Layer 5 of a small transformer language model trained on English Wikipedia (8 layers, counted from 0, width 128).
A neuron adds its activation times its output weights to the MLP's output. To switch it off is to set its activation to zero at one token and run the rest of the model.
A neuron's activation on a vector x is SiLU(gate . x) times (in . x), where the dot is the dot product.

Input weights of the MLP neurons that the questions are about. A number n stands for (n - 500) times 0.0013.
n40 gate: 686,525,511,459,466,565,452,429,515,445,569,683,300,596,451,722,461,643,446,421,379,471,573,582,390,694,418,566,671,427,406,560,399,556,495,560,422,396,591,610,646,607,455,338,409,566,589,563,311,689,401,285,406,432,722,201,585,572,697,411,518,451,650,604,661,456,284,606,490,588,603,506,418,656,536,429,532,308,455,625,306,622,520,435,585,659,351,525,464,516,375,523,448,486,480,718,550,490,476,562,475,516,367,453,493,669,604,579,509,403,545,302,461,444,668,464,591,429,640,343,535,383,439,293,733,339,421,431
n45 gate: 568,481,444,465,351,384,417,525,510,722,492,368,590,694,257,566,567,266,665,411,450,408,429,601,403,603,903,561,272,420,531,629,500,598,716,440,363,599,516,523,638,481,500,350,585,583,415,306,689,655,713,413,560,468,494,387,354,597,528,494,546,481,345,573,444,332,529,454,281,434,686,387,511,188,480,457,493,383,411,510,496,541,302,610,657,368,611,481,595,538,502,384,808,734,524,543,739,686,616,358,571,701,661,398,498,512,676,593,424,414,287,552,447,408,704,315,376,492,535,527,309,471,454,483,444,634,607,501
n68 gate: 532,267,587,549,525,601,273,832,542,453,400,450,758,441,400,641,594,577,725,494,446,692,399,446,516,409,362,642,793,366,542,544,585,721,430,628,381,623,264,478,275,370,533,388,797,305,733,562,517,426,692,569,429,457,474,591,425,394,586,457,629,703,323,434,502,397,296,311,497,585,440,611,621,58,636,464,599,531,499,533,435,662,538,460,790,341,615,577,480,330,495,242,305,598,496,386,520,482,470,560,590,293,466,444,674,450,561,568,319,623,443,270,622,310,407,614,438,610,503,503,335,464,585,598,719,498,522,300
n175 gate: 518,544,579,551,465,640,465,354,488,269,480,347,518,526,391,345,360,574,398,400,398,456,454,367,556,570,425,372,556,294,324,515,269,599,588,650,479,355,325,429,276,650,434,320,354,428,458,383,684,480,356,438,299,357,550,477,225,364,586,785,378,456,550,372,680,351,350,418,397,513,172,563,389,640,521,453,545,416,351,683,594,343,648,567,662,495,372,299,354,619,305,531,518,300,418,609,641,551,548,574,272,282,454,348,359,335,627,606,334,466,417,649,629,555,526,534,416,417,668,561,581,629,396,556,571,533,582,547
n194 gate: 640,524,419,499,455,658,539,504,306,459,387,327,508,410,555,487,543,405,535,264,300,337,562,329,730,637,550,362,484,527,682,429,334,447,527,357,397,646,481,291,432,474,659,423,497,707,251,240,766,545,443,518,559,523,558,468,554,670,372,441,322,510,517,387,384,728,342,472,607,701,378,43,491,502,393,635,508,409,781,482,408,355,612,356,510,361,512,432,513,534,546,617,663,342,559,712,545,503,583,272,706,382,571,671,426,336,517,611,503,569,719,727,434,599,691,326,457,614,633,443,308,489,391,437,707,568,695,595
n286 gate: 525,664,463,495,373,278,357,718,456,610,367,403,332,604,573,435,694,466,501,543,383,504,406,254,431,509,520,653,598,457,388,615,515,496,576,865,406,557,394,401,492,347,734,387,617,623,535,300,571,239,661,409,267,386,422,396,523,436,489,649,536,655,698,584,607,515,545,492,514,823,632,588,485,481,734,302,417,426,452,634,449,505,710,589,486,715,569,466,629,477,590,539,604,659,751,588,463,536,475,636,616,544,653,400,772,675,668,489,686,644,378,464,598,644,603,366,429,429,325,466,497,563,698,488,485,469,501,234
n40 in: 557,556,625,713,335,643,450,582,443,649,749,410,461,504,264,504,541,458,388,655,613,560,598,507,569,608,660,461,337,605,635,538,341,458,569,542,508,580,521,444,704,311,613,560,435,643,493,721,625,535,436,562,630,473,610,571,398,422,454,582,473,701,553,458,364,637,435,242,394,482,389,436,403,638,674,493,690,402,584,552,710,506,528,457,406,487,597,341,388,623,515,531,618,326,249,426,499,493,329,458,476,554,404,510,370,665,617,407,482,601,542,658,446,555,521,369,624,427,692,476,636,692,611,757,511,463,665,838
n45 in: 437,578,862,538,655,432,410,535,425,691,332,379,475,592,537,631,594,483,361,535,436,419,669,432,478,664,303,587,615,512,490,518,313,554,342,224,453,412,482,640,611,468,332,503,344,508,508,615,567,637,344,605,356,335,576,558,450,257,501,631,442,701,614,576,691,582,611,467,612,334,479,390,402,438,285,430,421,643,326,378,240,664,494,754,412,396,462,390,462,644,909,443,451,272,542,510,475,606,437,308,518,414,549,480,449,644,321,589,476,585,617,428,534,497,310,416,494,582,354,533,491,662,540,665,658,416,504,671
n68 in: 631,439,543,592,570,502,504,464,570,581,405,540,415,22,535,476,614,422,491,390,501,419,578,514,615,571,495,467,614,323,386,456,362,553,549,554,600,473,513,528,567,519,305,611,417,494,504,492,536,508,287,709,558,643,655,479,539,433,665,585,509,267,745,231,838,317,634,371,163,387,396,320,478,373,338,515,488,532,713,396,772,614,683,456,498,638,692,248,469,438,601,607,498,573,410,279,426,710,375,322,454,502,459,394,438,496,646,452,662,463,614,755,420,505,637,634,603,565,405,565,724,504,272,575,429,367,622,349
n175 in: 502,589,535,475,493,640,474,453,502,282,469,442,677,278,472,809,503,408,511,491,351,418,549,420,489,518,373,405,703,544,358,290,730,448,473,423,399,336,596,536,375,421,481,520,677,348,502,432,761,264,571,580,272,574,677,776,505,291,440,566,501,316,543,481,590,492,493,454,591,409,404,662,366,569,646,397,260,526,284,766,518,609,560,643,442,704,628,375,618,652,480,427,546,758,536,460,438,465,560,281,332,560,261,667,576,482,518,321,585,383,366,342,560,676,405,713,671,561,600,545,524,402,222,843,440,281,612,644
n194 in: 591,616,425,510,619,440,730,423,404,408,622,491,503,710,652,411,453,447,453,617,597,487,365,709,532,497,450,502,392,279,563,422,554,677,429,474,366,674,641,678,514,743,498,468,287,522,527,601,369,338,466,456,366,536,755,519,495,540,388,442,500,715,478,600,619,642,228,443,305,616,371,369,357,419,332,311,474,334,281,728,550,273,894,479,255,432,535,407,610,565,654,596,269,447,257,388,490,446,422,806,355,671,542,358,527,617,282,414,622,410,439,374,365,752,524,435,667,579,381,481,409,345,388,475,378,814,694,461
n286 in: 462,521,709,605,582,329,381,536,603,651,306,529,529,496,562,465,775,413,489,397,475,629,704,314,534,549,504,414,428,341,588,488,479,538,419,543,739,539,355,426,659,391,576,559,254,400,742,585,491,523,416,621,449,468,471,426,517,433,566,291,418,643,542,324,700,451,615,743,428,422,532,564,345,506,545,486,734,639,272,294,511,540,347,237,480,392,194,336,500,511,463,751,558,315,609,647,542,513,553,537,290,360,687,316,492,311,522,109,386,481,402,458,591,418,366,576,652,402,282,682,552,509,470,384,489,625,448,378

Output weights of the MLP neurons that the questions are about. A number n stands for (n - 500) times 0.0018.
n40: 174,603,475,431,374,684,670,86,452,656,426,278,599,527,332,151,338,530,306,587,575,708,445,469,374,351,573,712,636,406,488,534,676,351,372,579,369,421,415,346,501,676,365,307,602,539,352,644,448,549,655,541,528,396,595,445,550,362,675,487,572,402,408,419,633,635,447,487,446,673,288,483,540,653,688,489,841,719,416,632,548,576,784,448,326,203,408,604,494,533,422,891,441,396,503,412,704,492,416,690,716,493,802,486,624,626,397,388,179,543,634,468,343,525,507,683,563,661,436,733,170,657,469,361,613,333,616,550
n45: 387,778,256,638,389,229,462,259,604,433,561,750,845,612,590,614,334,574,297,629,839,480,448,630,791,394,454,438,367,708,363,256,869,513,873,457,364,555,459,51,274,338,55,462,583,222,253,466,611,249,653,433,566,492,292,908,344,361,658,307,454,566,626,571,738,288,782,600,77,493,446,593,549,617,693,461,558,623,377,577,434,503,457,633,509,466,400,641,711,595,782,376,559,340,645,667,508,666,525,592,693,483,216,331,358,485,627,413,460,843,470,389,268,770,832,773,527,579,299,461,619,216,625,546,395,928,635,363
n68: 157,332,655,764,252,524,214,300,360,731,416,550,268,603,270,431,337,747,294,778,500,470,297,667,501,322,865,252,524,402,769,511,527,597,754,590,504,414,138,437,383,456,415,508,595,438,584,588,431,557,289,520,693,620,464,728,484,284,484,310,558,538,317,218,517,691,455,242,627,413,663,361,543,382,508,806,220,358,660,51,729,436,319,539,385,350,496,92,540,527,546,548,486,272,399,462,448,445,557,472,425,546,564,309,797,545,508,551,461,613,405,711,735,632,419,679,374,339,598,267,258,560,509,522,521,581,730,291
n175: 734,680,298,454,893,549,593,562,688,434,396,402,490,731,505,317,932,559,537,214,709,467,501,214,431,216,701,676,849,432,575,624,566,436,205,768,598,278,643,523,281,343,510,263,492,679,524,945,508,403,434,619,402,314,735,602,281,222,431,602,428,556,218,483,662,802,642,403,618,664,663,364,713,550,367,253,725,356,703,616,496,86,547,443,526,179,271,683,880,581,847,114,578,220,442,575,579,331,157,566,517,458,460,537,679,324,507,188,42,438,376,393,662,608,376,709,262,621,344,449,466,686,179,555,461,244,559,553
n194: 582,505,508,118,652,448,563,428,531,633,548,716,648,731,427,428,179,526,452,690,545,282,253,936,305,183,784,386,599,525,492,286,508,665,450,576,459,172,564,598,668,627,689,367,517,516,595,663,450,760,651,441,372,592,625,613,325,718,682,523,616,721,465,600,144,520,408,457,263,431,304,704,500,465,487,701,772,739,125,496,786,614,509,325,148,556,501,473,413,288,535,330,559,438,357,295,484,222,369,550,545,575,289,745,486,405,441,502,871,768,129,316,476,510,721,345,681,493,586,584,625,657,513,506,265,569,357,886
n286: 458,313,603,633,646,397,635,580,665,543,527,646,721,584,335,567,573,843,646,367,778,632,556,381,704,367,539,697,507,402,555,628,485,713,481,447,506,536,493,610,845,513,625,508,240,254,229,771,490,314,546,546,700,491,420,629,342,578,679,151,488,634,198,491,550,331,843,537,786,525,560,352,198,571,393,390,572,452,272,229,385,464,580,214,389,486,360,536,565,604,569,502,531,44,222,834,571,606,569,564,314,416,505,530,605,808,478,148,367,470,355,550,415,367,834,534,594,421,836,523,475,671,475,625,216,486,377,975

Each question names a token from some text and the token that comes next. It shows the vector x that enters the MLP there. A number n stands for (n - 500) times 0.0063.

Then comes g, the gradient of the next token's log-probability with respect to the MLP's output, scaled to length 1. A neuron's effect is roughly proportional to its activation times (output weights . g). A number n stands for (n - 500) times 0.00079.

" a", then " final"
x: 460,408,513,445,631,507,497,448,697,388,452,755,657,688,364,390,719,652,492,507,529,539,613,572,550,429,460,678,706,638,508,509,567,548,594,471,513,394,499,601,584,363,405,579,550,501,473,535,508,446,419,567,410,394,527,577,661,457,450,547,354,404,612,462,674,544,520,482,542,526,364,454,582,655,447,374,668,725,460,508,483,374,410,563,635,443,364,638,535,582,651,448,546,294,552,513,634,394,549,455,472,447,408,478,496,392,530,399,465,522,366,456,592,459,365,433,501,494,544,433,432,574,344,484,605,413,477,557
g: 431,588,424,543,817,698,383,275,487,574,575,587,316,497,271,573,604,501,376,283,652,524,602,667,564,473,457,556,481,524,475,633,443,462,528,513,401,414,395,528,349,433,609,362,472,493,349,366,623,344,749,566,507,569,454,573,504,554,419,517,530,562,505,463,678,565,483,554,504,502,557,714,797,503,405,454,382,388,716,476,272,451,467,420,483,496,610,670,607,413,460,620,634,475,365,541,419,574,408,656,420,291,660,456,586,622,741,559,291,625,512,503,433,612,444,487,437,699,382,483,461,652,487,513,587,553,484,368
Which neuron, switched off, raises the next token's probability most? n194

"ga", then "kov"
x: 448,395,461,508,500,550,508,584,537,378,540,509,410,556,447,565,348,424,381,770,649,556,418,555,491,532,482,596,557,620,566,621,686,546,447,364,549,442,342,522,570,395,430,542,322,516,308,839,564,570,417,416,548,584,558,497,340,547,537,397,506,402,609,572,455,672,500,498,495,444,594,635,543,450,529,543,451,496,621,516,564,505,470,603,509,731,589,342,398,779,517,471,571,574,403,678,365,596,437,638,405,675,499,486,425,660,502,500,583,449,531,544,580,283,545,346,402,283,376,509,368,335,518,508,611,528,578,522
g: 471,408,396,412,766,566,537,80,518,607,472,346,489,341,457,390,462,673,687,460,515,478,728,507,535,476,550,409,489,340,417,462,539,601,522,560,481,495,240,421,351,732,318,528,632,349,641,567,636,705,220,539,459,434,412,655,432,529,441,536,750,504,673,580,517,354,414,615,386,430,449,528,530,369,535,670,718,487,486,372,473,423,456,693,451,506,428,415,485,407,524,534,545,524,755,489,470,368,614,537,530,516,526,595,401,358,367,437,497,579,465,477,518,457,539,708,546,564,513,463,621,465,460,476,423,600,566,373
Which neuron, switched off, lowers the next token's probability most? n40

"ta", then "ny"
x: 467,460,629,423,568,651,469,603,591,396,403,476,484,403,361,379,479,551,437,539,588,532,379,479,427,585,430,413,652,620,577,548,478,249,398,395,471,566,392,504,561,368,446,396,377,553,499,778,599,475,261,378,522,681,534,530,537,540,395,231,636,405,563,477,464,522,482,570,548,456,400,425,336,457,598,528,430,474,601,310,376,540,427,440,640,645,689,578,515,428,517,669,467,522,459,627,449,355,575,474,363,470,398,734,588,674,562,691,500,508,523,635,548,314,469,354,403,485,626,505,570,568,545,336,517,649,590,477
g: 603,526,429,707,274,511,557,264,360,510,535,335,577,680,362,584,572,352,481,436,548,376,339,590,444,533,419,313,437,682,641,419,378,527,602,391,543,523,643,443,412,577,594,364,451,633,413,453,550,559,435,472,373,415,554,456,489,462,581,476,587,459,396,748,510,617,166,455,552,293,366,381,438,470,492,397,567,529,560,584,500,461,367,557,395,471,579,556,465,508,605,443,614,611,480,652,522,502,359,427,446,439,662,412,419,723,414,653,702,617,404,529,687,445,547,708,354,447,679,522,560,354,539,535,705,371,700,316
Which neuron, switched off, lowers the next token's probability most? n194

" den", then "tal"
x: 641,348,631,383,399,517,451,558,454,507,462,677,500,493,444,776,706,558,388,364,675,506,459,462,479,590,614,535,522,511,630,525,485,287,674,567,614,449,517,595,638,394,287,493,386,407,622,451,367,492,379,500,482,547,499,339,477,490,397,341,337,321,479,718,499,448,353,467,618,457,375,497,477,529,543,493,446,694,442,564,491,383,510,587,496,495,557,554,596,281,620,517,486,553,533,515,428,560,542,556,296,374,571,517,584,320,658,721,468,277,614,564,344,463,490,519,393,613,568,599,475,318,470,618,523,440,450,537
g: 556,510,549,558,321,554,536,424,498,221,636,430,457,387,563,345,609,603,485,510,480,480,428,720,481,287,401,539,398,573,582,421,432,446,722,527,440,580,686,661,384,463,584,650,434,721,497,583,439,433,436,489,570,418,509,482,576,444,672,695,614,597,497,682,552,609,575,495,388,351,378,389,248,552,605,540,688,408,612,570,607,523,542,432,443,500,469,431,624,459,564,462,555,408,702,708,531,379,467,597,592,472,725,602,590,543,658,518,679,454,631,700,673,528,517,296,455,247,547,399,633,357,558,436,583,593,670,344
Which neuron, switched off, lowers the next token's probability most? n40

"year", then " start"
x: 458,507,721,693,584,451,417,422,526,501,332,532,398,513,528,480,414,719,488,543,512,518,544,284,564,481,610,448,512,499,434,544,509,570,333,484,418,473,454,442,762,357,368,585,454,484,296,463,465,528,485,516,579,444,610,430,540,368,494,553,244,373,451,538,641,433,452,663,523,335,412,503,395,616,403,404,560,468,432,415,551,316,503,444,427,422,355,705,573,513,464,544,586,419,428,632,602,486,606,480,335,523,554,501,606,502,463,318,567,527,595,539,762,539,460,364,516,656,454,563,599,743,447,436,566,413,323,591
g: 344,442,442,599,450,555,441,509,557,494,536,297,282,568,355,481,695,210,468,458,546,602,653,545,472,384,417,530,430,686,661,533,509,357,716,613,461,622,408,698,487,474,458,433,445,374,396,336,530,484,536,488,278,666,659,357,529,555,525,436,505,323,563,525,693,473,557,646,466,568,450,343,591,425,364,385,593,299,393,569,422,435,583,400,656,448,369,669,396,425,573,555,467,488,555,478,670,442,450,254,570,592,498,474,419,531,504,453,387,444,569,314,360,702,447,421,318,497,373,245,518,691,586,713,407,555,593,461
Which neuron, switched off, lowers the next token's probability most? n286

" until", then " it"
x: 461,489,617,380,618,428,519,495,613,526,650,526,588,446,560,559,395,466,546,422,518,585,673,452,410,406,470,578,479,540,540,273,454,448,609,483,413,386,542,473,309,647,518,459,530,499,434,292,523,354,605,538,529,449,496,459,404,381,344,508,404,357,486,607,682,328,569,556,650,412,596,601,516,471,609,497,492,496,461,585,509,397,611,376,568,540,690,425,400,639,573,670,633,353,479,476,332,574,624,630,490,489,439,532,600,568,332,341,522,524,554,516,441,674,378,638,547,666,604,448,422,709,401,496,565,482,584,541
g: 508,419,527,439,518,506,509,730,271,492,491,347,494,593,638,526,506,380,662,437,521,447,461,418,466,769,396,494,365,403,577,751,408,354,232,301,667,493,609,626,615,505,646,468,427,413,621,517,394,310,468,472,646,445,635,540,283,400,358,536,514,561,402,524,574,571,488,524,769,370,526,639,256,530,593,314,441,405,438,514,597,362,485,341,619,538,531,538,265,680,697,401,461,479,514,476,460,458,424,542,349,673,387,435,530,519,591,281,486,655,465,429,531,355,553,315,514,458,519,538,588,499,362,551,354,598,413,530
Which neuron, switched off, lowers the next token's probability most? n175

" Theatre", then " Agency"
x: 646,470,462,464,550,497,402,670,546,609,534,518,490,566,400,567,333,491,294,456,670,523,407,480,534,411,647,524,558,562,485,667,543,468,427,528,549,395,331,328,733,470,317,572,534,526,495,362,430,490,553,467,583,477,544,530,377,256,454,506,357,447,575,538,441,486,525,458,470,437,660,648,605,626,500,326,548,538,399,362,704,409,577,453,329,538,654,394,574,462,525,658,626,663,551,473,476,617,497,393,501,479,541,468,492,489,342,452,507,412,492,690,555,551,414,467,617,370,433,666,450,236,299,551,646,555,607,532
g: 229,353,371,540,376,632,572,517,554,547,512,496,507,632,394,662,501,528,525,516,494,558,408,473,496,497,422,544,399,565,226,514,532,573,609,529,464,566,416,440,361,394,565,304,413,580,621,490,666,535,560,672,434,500,482,411,550,465,436,377,508,456,457,515,536,514,564,516,501,510,522,228,567,550,424,399,711,866,212,417,520,455,490,549,346,532,433,361,531,474,293,356,403,410,575,623,658,310,529,435,526,694,672,493,516,713,479,643,603,556,554,579,493,425,605,652,270,280,502,431,481,602,554,737,490,667,434,699
Which neuron, switched off, lowers the next token's probability most? n286

"yle", then "s"
x: 449,411,379,473,564,357,420,561,622,579,627,535,570,486,336,468,589,347,408,665,554,485,341,647,506,524,596,521,612,592,556,578,539,622,495,491,496,421,386,397,728,463,506,545,426,493,376,668,531,428,566,348,543,507,535,409,278,366,514,294,394,493,560,515,460,414,527,525,382,307,572,654,406,501,493,339,546,587,548,382,590,527,526,537,505,709,521,448,696,576,573,750,524,667,413,559,569,568,565,562,354,587,578,534,594,459,435,449,615,564,606,727,482,305,544,454,609,487,564,417,565,243,332,558,731,498,508,483
g: 541,506,556,616,578,460,630,631,516,618,550,521,500,507,490,545,440,289,511,421,561,392,502,783,254,524,520,238,502,576,570,525,562,586,495,403,636,319,577,644,465,316,460,322,394,607,317,498,471,494,547,570,397,662,701,665,512,463,442,510,328,399,520,384,424,480,425,449,568,402,450,363,527,610,455,327,399,522,501,476,476,409,456,741,531,488,469,591,510,472,24,456,484,516,330,615,430,576,309,483,379,431,646,303,494,546,562,406,524,84,415,522,511,476,606,547,501,590,579,572,568,494,519,424,449,563,493,569
Which neuron, switched off, lowers the next token's probability most? n45

"R", then " from"
x: 454,527,479,469,497,559,430,552,475,728,436,555,501,383,556,595,263,604,337,549,447,515,422,474,557,498,572,482,537,665,451,484,575,629,330,438,589,568,418,530,872,471,267,462,409,512,436,485,585,406,396,437,630,424,415,570,550,372,614,231,401,442,721,537,262,447,383,375,500,465,730,406,590,419,452,497,616,381,468,460,668,447,594,392,582,632,493,314,306,357,544,642,598,447,515,654,339,552,492,364,547,498,548,591,483,491,396,508,568,481,479,627,587,409,443,464,461,406,360,507,426,467,334,501,671,483,532,574
g: 497,309,462,527,331,362,437,491,304,746,479,367,478,625,528,421,403,513,422,503,488,493,414,292,296,479,491,564,676,407,388,524,450,418,434,493,502,598,494,389,311,517,314,515,437,436,371,385,520,751,627,411,359,401,419,532,495,513,795,419,568,347,471,463,427,491,422,481,480,518,151,445,440,470,630,556,259,592,570,487,525,439,526,497,577,503,224,409,534,683,717,500,460,618,631,384,372,654,535,472,382,503,321,555,454,457,645,407,466,520,569,461,569,688,541,398,472,646,413,569,628,350,655,583,547,267,395,483
Which neuron, switched off, lowers the next token's probability most? n194

"iate", then " School"
x: 480,513,482,453,499,448,505,593,647,657,561,719,527,494,491,546,384,435,485,676,362,544,468,514,518,356,480,486,613,473,535,611,557,707,523,558,548,433,450,452,584,538,548,500,363,506,411,614,655,465,542,303,432,649,490,434,469,254,508,477,320,402,497,428,594,439,657,594,443,377,667,575,390,617,484,334,607,361,643,437,677,501,503,556,540,537,631,428,672,727,600,507,585,531,467,540,592,667,458,519,464,410,527,368,520,425,487,351,573,475,686,539,667,463,440,595,666,547,498,571,447,473,342,378,825,514,510,665
g: 449,335,426,472,379,443,614,346,553,416,608,444,370,490,526,467,551,528,717,524,572,427,487,391,626,506,721,465,314,569,551,579,372,493,454,784,410,519,562,377,494,375,370,359,620,416,668,320,711,682,543,489,555,472,654,563,382,383,615,501,376,291,457,478,503,404,599,494,556,475,519,400,535,515,395,465,616,772,436,601,780,448,578,633,510,393,580,454,531,412,573,351,409,478,283,479,616,445,480,225,662,383,618,538,637,253,610,331,387,369,393,362,469,541,541,636,421,517,426,516,375,639,334,480,404,557,480,516
Which neuron, switched off, lowers the next token's probability most? n175

" data", then "ba"
x: 591,475,630,498,633,517,461,661,512,618,530,494,344,575,660,354,474,517,448,542,485,701,559,477,453,451,710,411,549,559,392,564,574,488,504,641,568,465,241,566,593,455,421,479,457,496,515,332,632,345,663,393,566,370,554,393,328,292,645,155,441,467,496,690,511,429,474,521,600,620,523,426,507,566,451,394,476,571,570,386,604,346,490,402,393,420,637,313,537,661,587,565,500,580,488,683,388,548,566,512,420,411,636,644,470,501,417,542,623,562,596,585,499,492,420,359,512,316,527,472,517,368,544,517,526,398,344,567
g: 415,441,523,528,554,749,381,660,581,289,451,552,335,517,637,435,553,506,628,399,656,397,777,611,385,385,423,363,467,648,501,311,542,546,828,559,402,457,496,738,669,388,355,504,566,663,400,623,486,493,634,565,504,635,451,418,587,642,421,329,525,457,464,422,578,659,505,333,366,547,369,359,541,455,456,677,360,616,539,347,420,602,520,499,325,431,674,320,636,556,391,512,520,473,406,476,398,422,536,627,517,547,489,610,469,602,517,594,426,534,722,495,524,403,786,412,515,488,537,388,349,547,551,450,450,641,545,665
Which neuron, switched off, lowers the next token's probability most? n286

"go", then "gi"
x: 507,463,460,498,489,626,444,493,548,541,576,527,516,366,348,530,427,577,490,550,622,466,430,549,473,457,611,487,584,455,491,597,627,603,544,549,550,483,372,528,737,467,249,465,279,431,445,630,561,485,355,471,609,513,457,300,534,428,542,309,455,356,441,375,301,525,458,476,542,372,651,638,439,643,486,434,612,473,538,548,643,582,546,487,558,691,540,402,568,639,563,539,553,585,470,500,277,549,408,678,455,591,453,405,407,584,456,378,551,503,586,751,671,354,482,490,645,585,352,536,567,334,344,477,754,454,590,339
g: 468,460,254,321,527,483,390,522,539,538,410,416,472,366,549,547,618,625,502,698,459,399,537,525,352,240,378,394,221,582,437,556,564,330,489,511,592,672,300,602,425,363,392,719,471,579,465,428,398,703,529,521,465,541,391,404,579,458,494,535,435,404,595,691,535,657,264,368,423,627,237,458,510,570,452,766,469,549,529,554,279,370,596,341,459,466,505,386,658,492,480,148,567,583,433,561,443,411,451,431,510,553,623,434,615,699,466,447,480,486,420,430,519,515,652,479,424,460,505,506,274,573,551,551,538,480,616,371
Which neuron, switched off, raises the next token's probability most? n68

",", then " a"
x: 542,299,592,412,404,262,500,724,512,605,563,661,523,567,446,544,234,526,466,595,515,617,522,537,468,411,606,601,460,659,583,388,481,528,521,534,569,494,479,403,524,511,398,449,544,549,487,425,659,586,559,487,580,395,508,607,455,438,515,535,373,480,443,615,472,400,501,429,471,506,532,522,407,591,531,438,580,494,580,620,565,344,499,470,545,588,457,337,484,498,531,667,561,447,396,575,424,589,534,367,476,499,253,569,339,486,447,437,510,566,504,646,596,616,276,567,465,490,570,473,572,552,455,539,475,502,568,490
g: 488,609,527,438,588,371,601,370,580,509,512,393,579,523,487,527,696,676,673,612,488,464,460,298,361,489,457,439,579,488,515,524,399,468,584,681,424,236,453,571,468,517,295,485,413,773,616,600,550,296,536,635,608,429,699,382,460,587,571,650,547,462,305,481,551,675,414,309,341,381,207,584,568,642,584,541,528,412,516,556,644,358,393,526,522,555,699,430,359,655,565,481,361,441,431,496,460,551,401,419,440,536,387,491,514,395,366,394,526,502,244,562,321,318,448,618,579,588,594,664,396,572,339,447,447,252,453,464
Which neuron, switched off, raises the next token's probability most? n40

"s", then " Tam"
x: 493,511,416,458,512,562,406,591,609,626,458,584,450,494,439,535,477,489,507,425,419,620,480,519,594,493,544,558,639,469,409,621,513,546,467,428,460,483,400,433,662,437,461,396,403,436,507,353,638,466,556,378,488,419,500,490,406,463,447,601,279,519,542,600,447,485,434,526,411,582,556,504,544,583,407,577,668,495,533,514,664,471,483,452,443,428,549,573,605,315,565,566,592,459,471,498,498,549,340,509,484,400,517,470,506,507,481,423,532,575,582,600,512,507,212,523,495,398,392,590,413,735,509,540,634,503,529,485
g: 468,392,616,396,249,339,478,401,401,510,602,682,574,453,328,630,379,429,631,509,688,655,624,677,530,469,479,440,386,508,539,284,615,483,655,429,550,596,587,577,631,535,436,390,469,641,308,550,525,526,289,482,455,669,418,399,472,761,322,544,438,525,541,454,533,359,409,368,542,476,640,419,546,517,517,545,497,479,361,599,634,680,392,575,442,649,498,461,459,489,358,419,467,483,568,657,602,338,807,363,476,651,411,373,202,599,655,569,421,525,448,570,306,493,464,657,595,466,524,535,326,422,636,363,520,553,661,523
Which neuron, switched off, lowers the next token's probability most? n175

" has", then " worked"
x: 456,446,567,471,570,553,561,431,661,479,493,538,520,705,555,356,555,592,303,572,495,456,448,611,417,515,353,406,665,510,686,480,492,479,358,496,541,417,558,665,301,502,599,540,507,495,492,516,559,404,586,464,603,651,582,396,365,282,610,583,557,475,656,324,695,611,461,269,474,479,420,560,506,493,627,525,681,557,568,490,536,333,610,469,455,507,590,471,425,546,522,271,335,431,355,492,417,562,636,578,390,445,451,476,421,487,422,338,325,574,244,559,688,570,456,546,635,596,437,572,488,506,336,391,659,414,378,552
g: 409,369,625,423,358,390,702,516,587,465,162,616,450,551,460,692,565,711,470,471,441,518,510,526,567,413,664,500,569,690,570,583,584,432,320,495,640,609,532,504,612,582,369,483,598,414,406,552,600,524,341,347,554,646,604,343,517,545,693,342,423,602,620,494,360,423,440,540,553,444,616,560,586,558,457,635,479,417,500,548,493,644,524,562,470,447,612,540,665,607,476,582,607,454,358,606,606,465,709,365,384,514,503,467,505,515,300,396,354,583,846,525,670,409,700,387,351,577,406,471,663,214,407,512,684,501,516,572
Which neuron, switched off, raises the next token's probability most? n175

" Radio", then " 4"
x: 641,604,394,590,482,537,499,635,523,545,556,451,434,584,584,416,189,374,349,579,629,622,445,507,458,412,513,540,510,666,489,527,752,514,477,539,619,542,376,499,586,515,346,587,602,489,386,455,556,374,582,384,565,493,335,459,445,315,563,554,420,415,787,546,468,617,591,508,405,464,688,529,519,609,437,401,437,565,502,370,613,406,552,444,511,548,634,518,606,579,503,647,602,623,469,571,387,614,543,451,481,428,522,649,606,704,364,518,578,506,503,696,665,551,452,392,549,365,560,466,577,220,371,458,601,523,615,424
g: 435,721,370,477,565,585,382,302,501,481,573,607,448,466,811,559,428,330,539,585,437,490,352,565,409,531,526,615,578,514,252,426,333,341,506,774,494,384,385,450,245,502,543,536,570,513,258,369,389,522,633,499,284,410,756,598,609,460,542,641,640,520,440,548,496,521,584,513,452,676,525,497,487,426,306,563,530,402,674,621,724,492,439,596,504,407,493,651,429,524,649,637,560,474,507,333,291,576,300,405,494,428,638,510,606,504,593,504,707,434,412,559,522,610,570,584,433,680,305,435,382,541,502,486,533,423,471,449
Which neuron, switched off, lowers the next token's probability most? n286

" whether", then " he"
x: 552,413,565,399,438,356,495,696,421,496,601,313,629,588,649,619,229,484,397,437,450,434,461,642,403,581,644,523,586,486,500,458,491,565,440,349,560,485,584,598,389,529,592,532,437,556,400,373,381,354,369,557,495,490,392,532,281,294,614,482,455,348,402,520,580,639,391,528,615,509,463,515,554,459,584,283,555,666,451,387,482,465,534,566,602,544,473,571,453,639,590,606,354,384,560,424,402,605,432,481,476,508,285,480,546,574,405,477,387,559,455,404,621,420,385,498,325,563,601,385,555,609,473,491,507,618,374,650
g: 477,554,554,434,601,534,509,710,470,481,506,667,507,736,431,623,561,623,411,365,332,577,642,472,463,543,473,575,502,544,401,596,402,379,525,445,596,534,421,531,564,522,353,422,615,315,401,502,415,467,387,410,439,582,602,490,373,658,818,605,617,565,423,553,538,331,269,642,539,637,245,675,562,459,657,318,479,210,456,728,360,359,581,567,618,531,676,608,397,667,385,562,713,404,428,421,456,564,572,725,407,582,444,490,541,408,445,506,508,602,809,508,501,451,482,588,444,394,508,493,489,362,464,458,586,358,520,600
Which neuron, switched off, lowers the next token's probability most? n68

" the", then " National"
x: 469,474,474,412,618,565,480,535,677,389,600,551,530,670,440,495,364,481,483,348,626,515,598,462,526,522,511,620,607,495,518,605,546,468,529,405,519,430,467,433,586,464,475,470,428,504,457,390,515,523,422,462,395,494,497,495,278,520,410,394,416,496,667,634,475,364,486,526,431,564,545,476,498,561,319,523,674,562,475,573,467,485,516,504,529,430,550,586,622,349,522,613,602,481,462,565,506,577,568,511,405,345,469,380,537,591,449,473,526,542,601,549,387,621,209,558,429,525,481,449,539,596,443,474,599,530,545,436
g: 596,241,340,429,377,308,315,441,628,587,457,706,807,327,373,488,379,573,360,404,386,513,503,464,420,502,463,565,334,314,419,456,628,511,558,323,587,408,519,503,507,386,420,482,465,622,522,726,587,611,483,558,480,554,429,204,523,592,425,461,451,658,547,518,533,726,525,433,380,666,667,243,417,565,357,585,574,608,440,244,523,652,550,401,512,494,585,463,360,362,482,618,618,474,517,457,392,574,581,295,510,363,715,570,484,535,516,495,738,412,469,525,543,430,532,458,535,433,628,455,618,515,485,652,457,588,568,603
Which neuron, switched off, lowers the next token's probability most? n175